Layer 2 of a small transformer language model trained on English Wikipedia (13 layers, counted from 0, width 96).
A neuron's activation on a vector x is SiLU(gate . x) times (in . x), where the dot is the dot product.
The model reads these tokens: " g" "ained" " ind" "epend" "ence" " from" " Sp" "ain" "," " it" " leg" "al" "ized" " im" "m" "ig"

The vector x that enters this layer's MLP at each token. A number n stands for n times 0.0026.
0 " g": 186 33 150 -287 196 -18 142 205 -64 172 -110 -165 -168 -337 100 409 86 38 238 -200 305 162 133 -152 85 -125 -61 -220 -42 86 -93 86 211 -105 242 -92 43 47 96 75 17 137 30 76 176 67 -77 -281 209 21 51 -62 -35 -5 145 -77 68 101 101 -100 104 27 -108 -54 157 -120 -171 -84 24 -320 184 69 -184 -123 340 115 146 264 -173 -415 29 18 -342 -129 68 88 148 190 -75 -81 153 -14 226 14 -69 -139
1 "ained": 138 186 -99 34 -236 38 262 15 -32 11 -107 142 0 65 -15 -150 -130 -45 -6 -113 172 -5 -104 -75 -140 -51 -362 71 0 221 195 51 -174 223 454 -127 -139 170 -35 -249 50 178 100 2 -18 -269 55 186 -67 22 120 -198 -48 -75 -191 -170 94 164 21 -21 -91 -47 -412 42 -55 -2 -113 143 142 19 244 -34 -36 -17 -13 -51 258 -140 -433 -27 114 76 89 -198 155 -166 -143 -34 -100 -137 349 -87 28 155 240 77
2 " ind": -94 2 -38 -81 181 -110 277 215 122 -4 70 -42 -188 -114 -129 -303 256 -30 -106 -258 244 119 183 -142 -232 98 135 42 -173 272 -308 170 56 -282 185 -26 -115 -12 -226 -43 -61 169 25 -100 172 67 13 -107 -161 90 214 142 51 -48 -194 -144 15 89 -49 -103 111 127 -305 -367 37 138 -447 298 96 141 -389 103 -313 184 -21 -40 23 91 141 -139 -129 -70 -77 -43 181 -18 -3 277 -58 -122 -71 -133 82 177 103 -21
3 "epend": -99 233 -91 33 137 -26 72 163 8 -121 166 28 -110 -189 -239 284 -221 107 43 13 203 -28 198 129 224 114 -50 -23 210 63 -3 140 -180 -13 87 -20 191 -12 -84 -346 158 126 -151 -267 173 132 -23 -51 79 116 191 -110 157 328 -114 227 -255 37 -141 8 -196 -207 -280 107 107 -64 -185 350 -115 -274 -32 112 163 195 58 -103 -25 154 117 150 57 54 63 -404 -123 -76 65 56 -54 273 -25 -71 20 197 303 82
4 "ence": -108 122 136 -219 58 159 34 -245 58 105 -94 45 -21 165 -55 -293 -137 66 199 -44 256 -371 334 86 280 94 -415 -87 113 129 -71 -155 -186 -232 313 -339 9 -143 -71 -3 -87 91 -30 -309 84 126 84 224 -69 -32 -259 -161 210 -179 93 196 19 15 -6 103 -59 -213 -201 25 -180 -29 140 74 278 -144 47 -89 43 41 92 128 7 -5 -2 220 -151 148 57 -82 -52 -196 -210 108 203 -142 363 -79 72 34 -51 157
5 " from": -55 -34 144 139 -3 -12 159 207 -25 182 -76 -151 -213 -113 -15 -142 274 223 -142 -120 192 56 -3 -168 -155 -15 13 18 105 82 54 123 -204 131 126 -9 198 63 -8 3 126 94 -65 92 24 -135 103 193 44 203 -109 108 -302 222 35 -13 -15 309 212 -217 44 118 52 -15 -118 -110 -311 154 233 191 78 -115 -49 -269 -4 142 -161 -44 224 -76 -140 144 76 -200 -25 -319 -191 -254 57 -220 159 -27 24 -44 77 -146
6 " Sp": -26 17 8 -2 100 126 103 -201 123 110 234 86 74 -183 151 212 -65 159 -34 -260 296 144 69 -202 -21 -238 -115 235 254 -268 -18 125 227 106 -272 -74 84 203 44 65 -72 141 -197 -34 250 78 -161 -270 82 3 324 -199 -141 -308 -35 -241 -58 -9 87 87 314 -205 105 -144 20 -234 53 104 264 -69 164 41 -98 -22 330 22 63 -181 59 -148 69 78 -36 203 -39 164 150 340 -23 -99 -156 -25 40 206 133 92
7 "ain": 236 -26 47 -37 -317 -101 203 -38 87 55 137 170 172 -15 80 -87 52 58 109 -32 238 52 23 130 -40 12 -446 60 -52 -79 116 53 -91 -104 351 122 -56 -148 -94 -54 -157 167 -105 -88 -23 -6 90 393 -244 -63 89 -101 -17 -98 -208 22 74 -56 -144 73 19 -93 -311 -20 -158 -300 51 124 -7 -179 409 -51 -61 -15 278 -57 69 -52 -326 92 -83 55 -53 -281 -102 191 -163 11 -147 -95 402 -23 199 11 176 159
8 ",": -47 37 -25 13 -29 59 -84 25 89 -42 -24 -296 -242 107 -11 -132 240 132 104 -87 28 173 188 -74 -77 -8 -147 33 -128 25 -15 -43 -100 17 118 -53 -13 30 112 -97 -84 55 162 -25 -62 133 -46 -124 -232 302 -289 -125 3 -115 111 108 31 387 204 -131 37 -227 52 26 -46 -237 85 121 -471 -101 -85 63 -351 -170 -449 4 -287 -105 2 -88 -77 101 -18 -28 0 -66 -3 94 306 133 212 40 -77 -23 3 113
9 " it": -136 -33 299 -264 -115 -123 42 -116 -27 -91 14 118 -28 -28 37 -176 152 84 -145 -380 114 -131 417 88 91 76 -132 -161 4 365 170 132 -231 -123 -10 -121 33 -54 -70 364 -88 27 -133 230 1 49 97 -8 -99 45 -11 -56 -63 -337 -28 177 110 65 286 -89 129 123 -13 61 198 -234 408 52 226 -200 -36 -184 -163 -106 -367 -138 -211 194 197 53 -149 -231 -217 35 55 -113 -117 311 133 -139 -155 90 41 -68 26 -158
10 " leg": -119 175 99 -99 -4 70 -392 -112 2 -22 -142 -173 -110 -170 105 85 216 68 123 -104 64 -98 158 -367 -70 7 -146 -143 -58 97 -204 141 -88 31 -59 -152 127 44 -422 -99 -69 197 -70 -289 -221 134 -232 202 223 -151 161 -97 327 178 71 -182 -95 -104 45 -37 -67 -203 270 55 26 48 -129 438 -6 -133 53 -52 228 33 65 27 45 35 73 148 180 44 -114 -167 107 -215 73 -128 94 150 -110 -221 65 239 73 234
11 "al": 182 31 284 67 -86 -58 215 -340 78 -76 144 233 -282 49 -124 -90 79 74 -92 226 235 76 27 -47 189 178 -151 184 -66 -56 -184 -132 -11 21 217 -195 -196 64 82 250 -25 176 66 -151 -179 39 112 145 -443 73 -248 -224 -53 110 65 -225 40 -249 63 36 -4 148 -171 -29 -288 48 -70 157 50 -48 -4 -12 110 45 57 -306 4 -152 42 95 194 -42 -179 -58 -109 83 9 190 -17 -65 408 -133 46 -33 25 -90
12 "ized": 147 106 -36 103 -93 64 286 -98 84 -94 -85 -11 47 43 47 -182 -135 -79 -94 -78 368 116 191 -183 -64 -5 -313 32 42 70 25 -2 -89 -37 260 -249 -369 135 20 -46 26 158 -29 -309 -88 -32 -96 27 -62 209 -267 -107 20 -277 -195 35 225 63 117 -116 -45 50 -322 137 -74 247 12 -16 376 158 28 7 110 92 -69 53 396 -37 -281 -251 28 275 57 -177 -71 -12 -352 159 1 -114 385 -1 -32 45 65 216
13 " im": 283 113 348 -152 57 -212 -65 310 81 356 175 -130 -209 -251 200 -119 -117 40 -170 -213 -65 394 117 23 248 -119 -150 -60 20 405 -199 166 2 -204 -55 -44 -14 -107 -246 50 -200 61 3 127 -2 -9 30 118 57 85 59 -287 -76 -154 -45 15 -133 70 228 29 -32 276 -32 -342 -125 78 -307 92 139 7 -29 29 -89 1 228 42 95 201 -109 -276 55 -178 67 -205 89 64 -68 186 127 131 8 -159 -73 288 -187 48
14 "m": -27 -139 267 -81 42 -88 -261 21 101 75 91 25 -231 -208 35 -143 251 -116 77 1 -123 -29 75 250 -96 -201 -238 200 -100 -114 -52 -15 127 -40 -35 -268 -87 -188 123 236 -84 184 -35 1 -53 115 -47 219 -63 -87 -59 -254 -200 -228 108 -84 -131 -60 -15 -127 160 -175 -360 -225 -62 23 6 41 389 -159 377 70 65 -94 118 83 -98 -17 -162 230 46 -52 108 -218 12 322 269 98 154 60 137 20 -73 241 292 28
15 "ig": 137 -44 322 109 3 -179 384 -191 -66 -133 343 -56 -169 -237 -64 13 269 13 265 79 197 -34 361 -178 -100 -26 -28 73 -45 178 157 -70 60 -227 226 186 -114 -345 -128 -222 24 66 -8 -2 -60 259 80 30 -322 164 79 11 -166 137 -137 13 -70 -102 138 -129 -288 -2 48 -234 -25 -102 121 -113 222 -134 278 23 -91 -23 -99 184 -31 36 238 133 -9 49 139 -409 -82 220 38 -16 171 201 113 -37 13 77 176 -134

Each question shows the input weights of one neuron of the MLP. A number n stands for n times 0.002.

n27 gate: 58 102 -45 103 -266 -40 28 117 223 -99 48 -51 10 203 136 -125 -107 -33 129 27 75 39 -120 -256 146 153 -35 27 131 -49 -25 84 57 -20 -343 -37 -115 75 51 57 14 96 68 101 -132 215 -70 33 52 76 -10 313 -20 63 -133 -16 -7 58 -110 104 0 -34 126 -97 7 -51 -4 -74 90 137 87 -7 -24 -14 95 -193 -133 159 183 -83 -97 -176 -163 -48 -70 23 -3 -13 -45 -56 -147 74 -70 -46 -126 24
n27 in: -85 100 -56 -27 289 -58 128 -201 -164 33 -74 11 163 7 -69 197 32 83 152 11 -59 92 141 250 -159 -122 44 -140 -156 136 -35 -102 -4 -36 222 166 204 -186 35 98 -92 -249 130 0 -14 -105 7 184 38 -157 -79 -82 37 -204 152 -25 -98 -77 -58 -127 102 -158 -133 76 -77 143 -4 59 -157 -76 -130 -83 -4 -33 96 164 28 34 -105 192 60 292 188 64 40 79 -29 -15 97 193 -82 -63 -34 25 122 -129
It fires most on token 12 "ized"

n190 gate: -55 -124 -145 107 50 111 77 -21 -197 117 -143 0 17 114 247 82 42 253 -114 -43 66 -80 54 -66 21 55 37 -204 140 89 -115 -202 57 168 50 36 -30 73 -48 -32 146 -77 51 -56 0 -193 260 64 -164 -26 -120 198 62 -172 66 -7 -14 -18 -151 -98 170 91 -39 -231 192 218 -49 91 -97 133 31 -211 -114 33 222 -84 -98 78 64 -63 -294 68 21 -4 176 53 -43 104 192 101 59 -149 -17 81 -38 179
n190 in: 34 152 39 103 149 -229 -136 -109 -4 0 -88 0 11 -105 -78 -44 -18 248 -115 -75 194 270 67 91 -186 80 296 -23 -150 27 -24 200 119 -48 111 141 156 54 0 -34 137 214 111 66 100 65 -257 164 66 155 41 -181 159 210 -145 139 160 -65 -4 175 18 129 -63 101 155 19 114 57 -130 206 -58 -228 23 73 -151 77 -22 0 138 136 -8 193 -44 -8 -75 4 68 -161 -171 86 -38 -4 213 18 24 -107
It fires most on token 2 " ind"

n0 gate: 12 -200 -201 43 -52 160 -63 -39 169 166 -13 -38 -156 56 15 91 -27 -10 67 12 44 90 -190 -66 -96 157 122 34 -108 58 -144 125 -65 77 -67 -97 -116 -164 9 43 -50 -204 157 3 112 83 98 150 45 -194 112 36 -97 -106 21 -63 -15 66 179 87 -77 9 55 125 25 56 -185 53 -86 12 -27 -86 57 142 -6 -142 18 51 95 13 157 -113 66 -41 -114 116 -167 -49 -85 -234 35 -71 0 -157 129 -81
n0 in: -72 127 -12 0 62 -160 110 201 -76 -24 100 55 -25 69 12 -208 -80 45 -171 -21 159 -17 -15 0 -110 67 -36 -148 27 -145 -111 -90 -54 -118 -9 96 59 55 -133 98 18 130 -94 -114 167 131 -130 -24 86 98 -64 53 -96 -108 3 61 50 6 59 -49 103 -96 65 -102 -141 -69 137 90 -128 95 -206 -41 94 -115 20 52 -112 104 0 206 166 -112 99 31 33 115 -42 9 -79 3 -224 -9 -141 -58 59 97
Its three highest activations, in order, are on tokens 2 " ind", 0 " g", 15 "ig"

n176 gate: -64 -165 -7 54 51 -32 -103 71 -9 16 -55 130 -18 25 13 147 34 -117 6 -51 -16 158 -272 74 28 -26 183 -68 45 168 10 -76 290 -22 91 -87 142 159 55 -38 -123 -16 -32 -46 3 -104 -136 19 -40 49 100 -25 29 165 40 81 38 68 -200 31 21 -48 -19 -36 141 55 104 -64 153 0 -184 241 -84 143 -50 137 46 -16 -120 294 -73 -139 -44 204 44 123 -42 41 -3 -69 6 49 -15 -78 -286 -132
n176 in: 205 137 186 -95 140 35 48 31 -28 75 7 -62 9 34 45 -105 -9 191 -13 87 -59 -97 173 -128 31 79 -42 208 -183 -23 24 90 -38 76 -272 107 -217 -151 -70 -19 91 -131 -59 60 -22 86 16 159 117 -162 -117 0 -159 -137 -75 -116 26 143 -90 41 -3 68 -143 223 -42 -10 -10 36 -52 70 74 86 13 13 -16 -116 16 60 26 -286 120 96 -223 -176 109 73 -142 -90 34 -100 -66 53 -40 41 77 117
On which token does it fire most, and how strongly? 3 "epend", at about 0.14

n132 gate: -240 23 27 10 92 82 15 32 -116 50 -118 -64 116 -60 -82 -111 26 104 82 -103 50 116 -289 -19 115 44 34 3 214 181 84 -48 3 20 -16 3 141 229 44 -10 -67 -17 -91 216 -94 44 -147 134 -120 58 88 -84 10 -110 -176 273 26 -27 0 67 -44 83 -39 89 216 10 14 110 -95 43 188 223 226 -135 113 81 70 20 -184 181 -44 -33 148 -54 46 216 -63 30 6 -17 -91 19 94 -61 -41 -57
n132 in: -178 -75 22 161 172 42 -82 212 -45 -86 -65 40 0 -92 -137 146 198 -23 -84 7 168 -285 -11 130 24 -205 -73 93 -116 150 101 -121 0 -49 -63 -68 -150 -50 -158 -112 7 115 -7 -132 -21 -98 -143 -73 -77 145 -76 66 -128 183 -48 -52 154 79 -102 103 34 -39 73 -165 -224 -64 67 107 -156 32 -289 81 -4 -22 186 -97 -113 51 46 -146 -150 -98 -7 15 -193 108 -99 212 -17 -33 14 -180 -67 186 22 -150
On which token does it fire most, and how strongly? 3 "epend", at about 0.47

n35 gate: 39 215 -268 32 -3 83 102 -52 3 -136 -46 -107 -34 -178 -234 -79 26 -42 80 24 187 -73 139 46 101 -6 -59 45 39 -40 -127 127 -73 83 73 51 127 -46 14 -21 21 -58 -61 -37 32 69 21 21 71 123 106 73 3 31 -84 131 -116 -36 137 -43 210 -63 3 -37 66 93 38 -115 114 104 -6 -53 195 100 35 125 -35 -18 237 90 12 -50 -26 148 -137 94 180 9 37 81 -91 6 37 9 -171 -224
n35 in: 77 -19 -134 7 -182 -85 9 -119 71 -6 74 16 45 0 -91 65 95 -55 132 22 163 -89 -82 -120 40 32 -42 -86 47 -151 -175 79 -20 172 25 16 -112 -29 63 -113 -29 -129 -61 -190 -65 142 106 -97 69 124 -6 40 -35 43 -196 -25 -182 163 69 18 228 -166 19 -161 96 57 -242 -118 24 135 52 -154 26 39 -15 102 181 -124 166 23 154 -97 -62 98 129 106 6 25 219 -43 -123 113 -9 -22 -181 -42
It fires most on token 6 " Sp"

n81 gate: -116 232 -67 113 -91 175 -81 177 268 0 -54 132 228 -51 110 68 -166 136 143 -141 -77 26 -42 89 -48 -124 -225 -154 -88 -35 336 71 12 -132 -45 19 -24 -27 94 -38 54 82 217 4 79 -109 181 -60 -142 -78 270 116 -8 -79 81 -219 -23 0 -76 22 125 85 -83 75 -19 -54 -236 -73 -205 232 -48 57 4 58 -30 220 181 -59 155 -118 221 91 152 -51 64 -72 31 -118 -43 -91 -85 -161 25 26 -56 -294
n81 in: -53 151 -29 174 -100 -28 15 109 251 -65 106 316 313 -108 179 -99 -105 217 179 -314 41 113 0 179 23 -245 -136 -114 96 112 13 -21 72 -127 24 0 -100 -131 42 64 -85 74 94 4 114 50 75 -80 91 83 197 -20 97 -4 66 -191 -199 -69 116 202 -4 150 -127 17 -24 32 -177 37 -158 204 -97 64 -168 -111 -216 259 -12 -182 235 79 183 143 -129 33 -72 -64 44 40 145 -171 -147 12 61 23 -80 -273
Its three highest activations, in order, are on tokens 6 " Sp", 2 " ind", 14 "m"

n156 gate: -105 -192 -38 8 211 52 -258 50 -262 -83 -110 164 25 -25 4 62 36 -105 -100 -190 237 -25 -100 11 105 -53 -66 -196 -164 119 -218 116 71 -166 154 -132 12 216 -156 -15 34 -15 -30 139 -22 -114 -199 140 -112 46 0 139 177 -131 -14 -11 -122 -113 -119 -148 90 -68 -33 23 94 56 -4 158 -18 30 72 -167 87 -42 18 87 22 96 67 58 -4 155 356 261 -41 147 157 -108 -46 151 -8 197 -109 -69 35 178
n156 in: 44 59 -97 192 180 -14 -54 7 -46 -372 -52 -141 -107 -105 176 25 -59 -39 83 65 44 32 104 32 -169 -70 -3 -66 69 341 -89 121 -96 111 -14 224 98 -70 -83 256 -103 133 41 135 -96 184 79 -25 -203 160 -107 61 161 -192 63 -4 -68 -95 -87 88 42 -66 -362 -139 113 -29 -144 238 14 -170 73 -14 15 11 78 -177 28 52 -4 34 -154 61 99 97 58 -197 -80 40 21 15 11 7 178 -39 91 55
It fires most on token 10 " leg"

n66 gate: -39 -20 50 103 10 32 72 -123 86 198 -208 -83 -130 69 -74 51 38 -56 155 166 122 -63 -162 -50 132 79 156 138 107 81 107 81 -72 -97 157 -16 152 40 46 -68 -119 89 -215 7 22 22 -10 10 47 -3 -236 192 -98 47 63 -123 -184 30 58 110 200 33 35 115 233 -118 133 49 -103 -19 13 -55 -43 0 133 98 139 33 -110 135 10 180 -187 13 42 132 -121 -3 -105 -67 96 -72 52 63 78 -227
n66 in: 51 -73 -156 -83 153 -298 90 -49 64 51 -102 87 -134 82 -50 74 -30 143 134 63 114 110 -66 -82 85 -29 118 -6 -13 -107 -47 -26 -203 -47 244 76 114 -38 -33 -75 29 -16 -80 -94 -130 210 47 -34 221 -142 -105 -19 35 127 -128 -122 0 98 -6 -85 60 -48 -71 78 190 -130 -72 -140 -30 -194 -15 34 3 96 236 52 -12 -90 -187 -133 46 -9 61 -52 59 109 -41 -91 51 -55 64 33 113 119 -157 -16
Its two highest activations, in order, are on tokens 0 " g", 7 "ain"

n169 gate: -16 30 91 -203 197 -114 45 66 -54 66 -235 170 -56 113 -3 -64 -148 267 151 68 76 -60 3 170 22 40 92 -115 84 40 145 88 110 171 19 -7 166 -30 90 -91 175 -70 -93 -98 -32 -187 -13 -71 91 -114 -93 13 -72 -3 16 -73 -6 63 -42 148 100 164 71 -67 23 20 113 -46 -28 49 -150 -113 -73 -239 -133 13 110 -23 -100 10 47 80 38 -124 49 151 16 -250 -74 121 -60 -241 -43 197 71 40
n169 in: -64 -148 14 -95 75 7 -58 -64 -97 165 -88 125 41 -6 -118 10 -150 86 174 -113 -33 19 56 109 -71 195 9 -60 -102 -21 183 248 21 102 78 -74 -58 155 208 -102 117 -64 64 -182 -114 22 95 26 93 -24 78 -10 -20 230 -96 -164 92 77 -59 154 32 30 16 -51 140 -43 35 -50 -73 -63 -252 -99 -40 -40 -171 -120 -32 109 66 -116 -123 223 -152 -232 -43 -39 123 -106 -97 55 -54 -201 -31 210 76 -77
It fires most on token 3 "epend"

n130 gate: -108 -209 39 84 17 10 67 176 0 140 3 -243 -26 -109 -58 20 -20 -156 68 38 87 -37 -191 -87 -23 -119 -78 101 182 110 73 -125 102 -10 20 28 39 74 10 -116 129 -147 49 121 57 -3 -123 -109 11 71 183 -125 7 14 -210 44 -99 -14 -86 193 96 80 -75 253 -31 -101 -72 -42 -208 247 -20 -99 -144 -221 -141 30 20 -103 -44 139 -57 -89 141 92 140 31 86 -93 291 139 182 -175 -134 -67 -11 -3
n130 in: -103 -119 95 20 9 0 41 52 -37 164 165 -68 -127 113 28 112 -31 17 91 32 22 -46 139 -22 0 0 -45 -74 41 10 57 56 -225 57 -62 -13 10 84 -24 -117 -177 -213 -55 53 47 109 -85 113 26 157 -137 -147 128 33 3 139 -264 -77 -149 -43 140 -227 122 -43 77 105 -50 147 -12 -212 125 132 -81 171 143 -121 -138 23 220 -53 69 53 -46 137 -16 50 201 3 -12 -135 42 89 -30 170 -99 6
Its two highest activations, in order, are on tokens 8 ",", 12 "ized"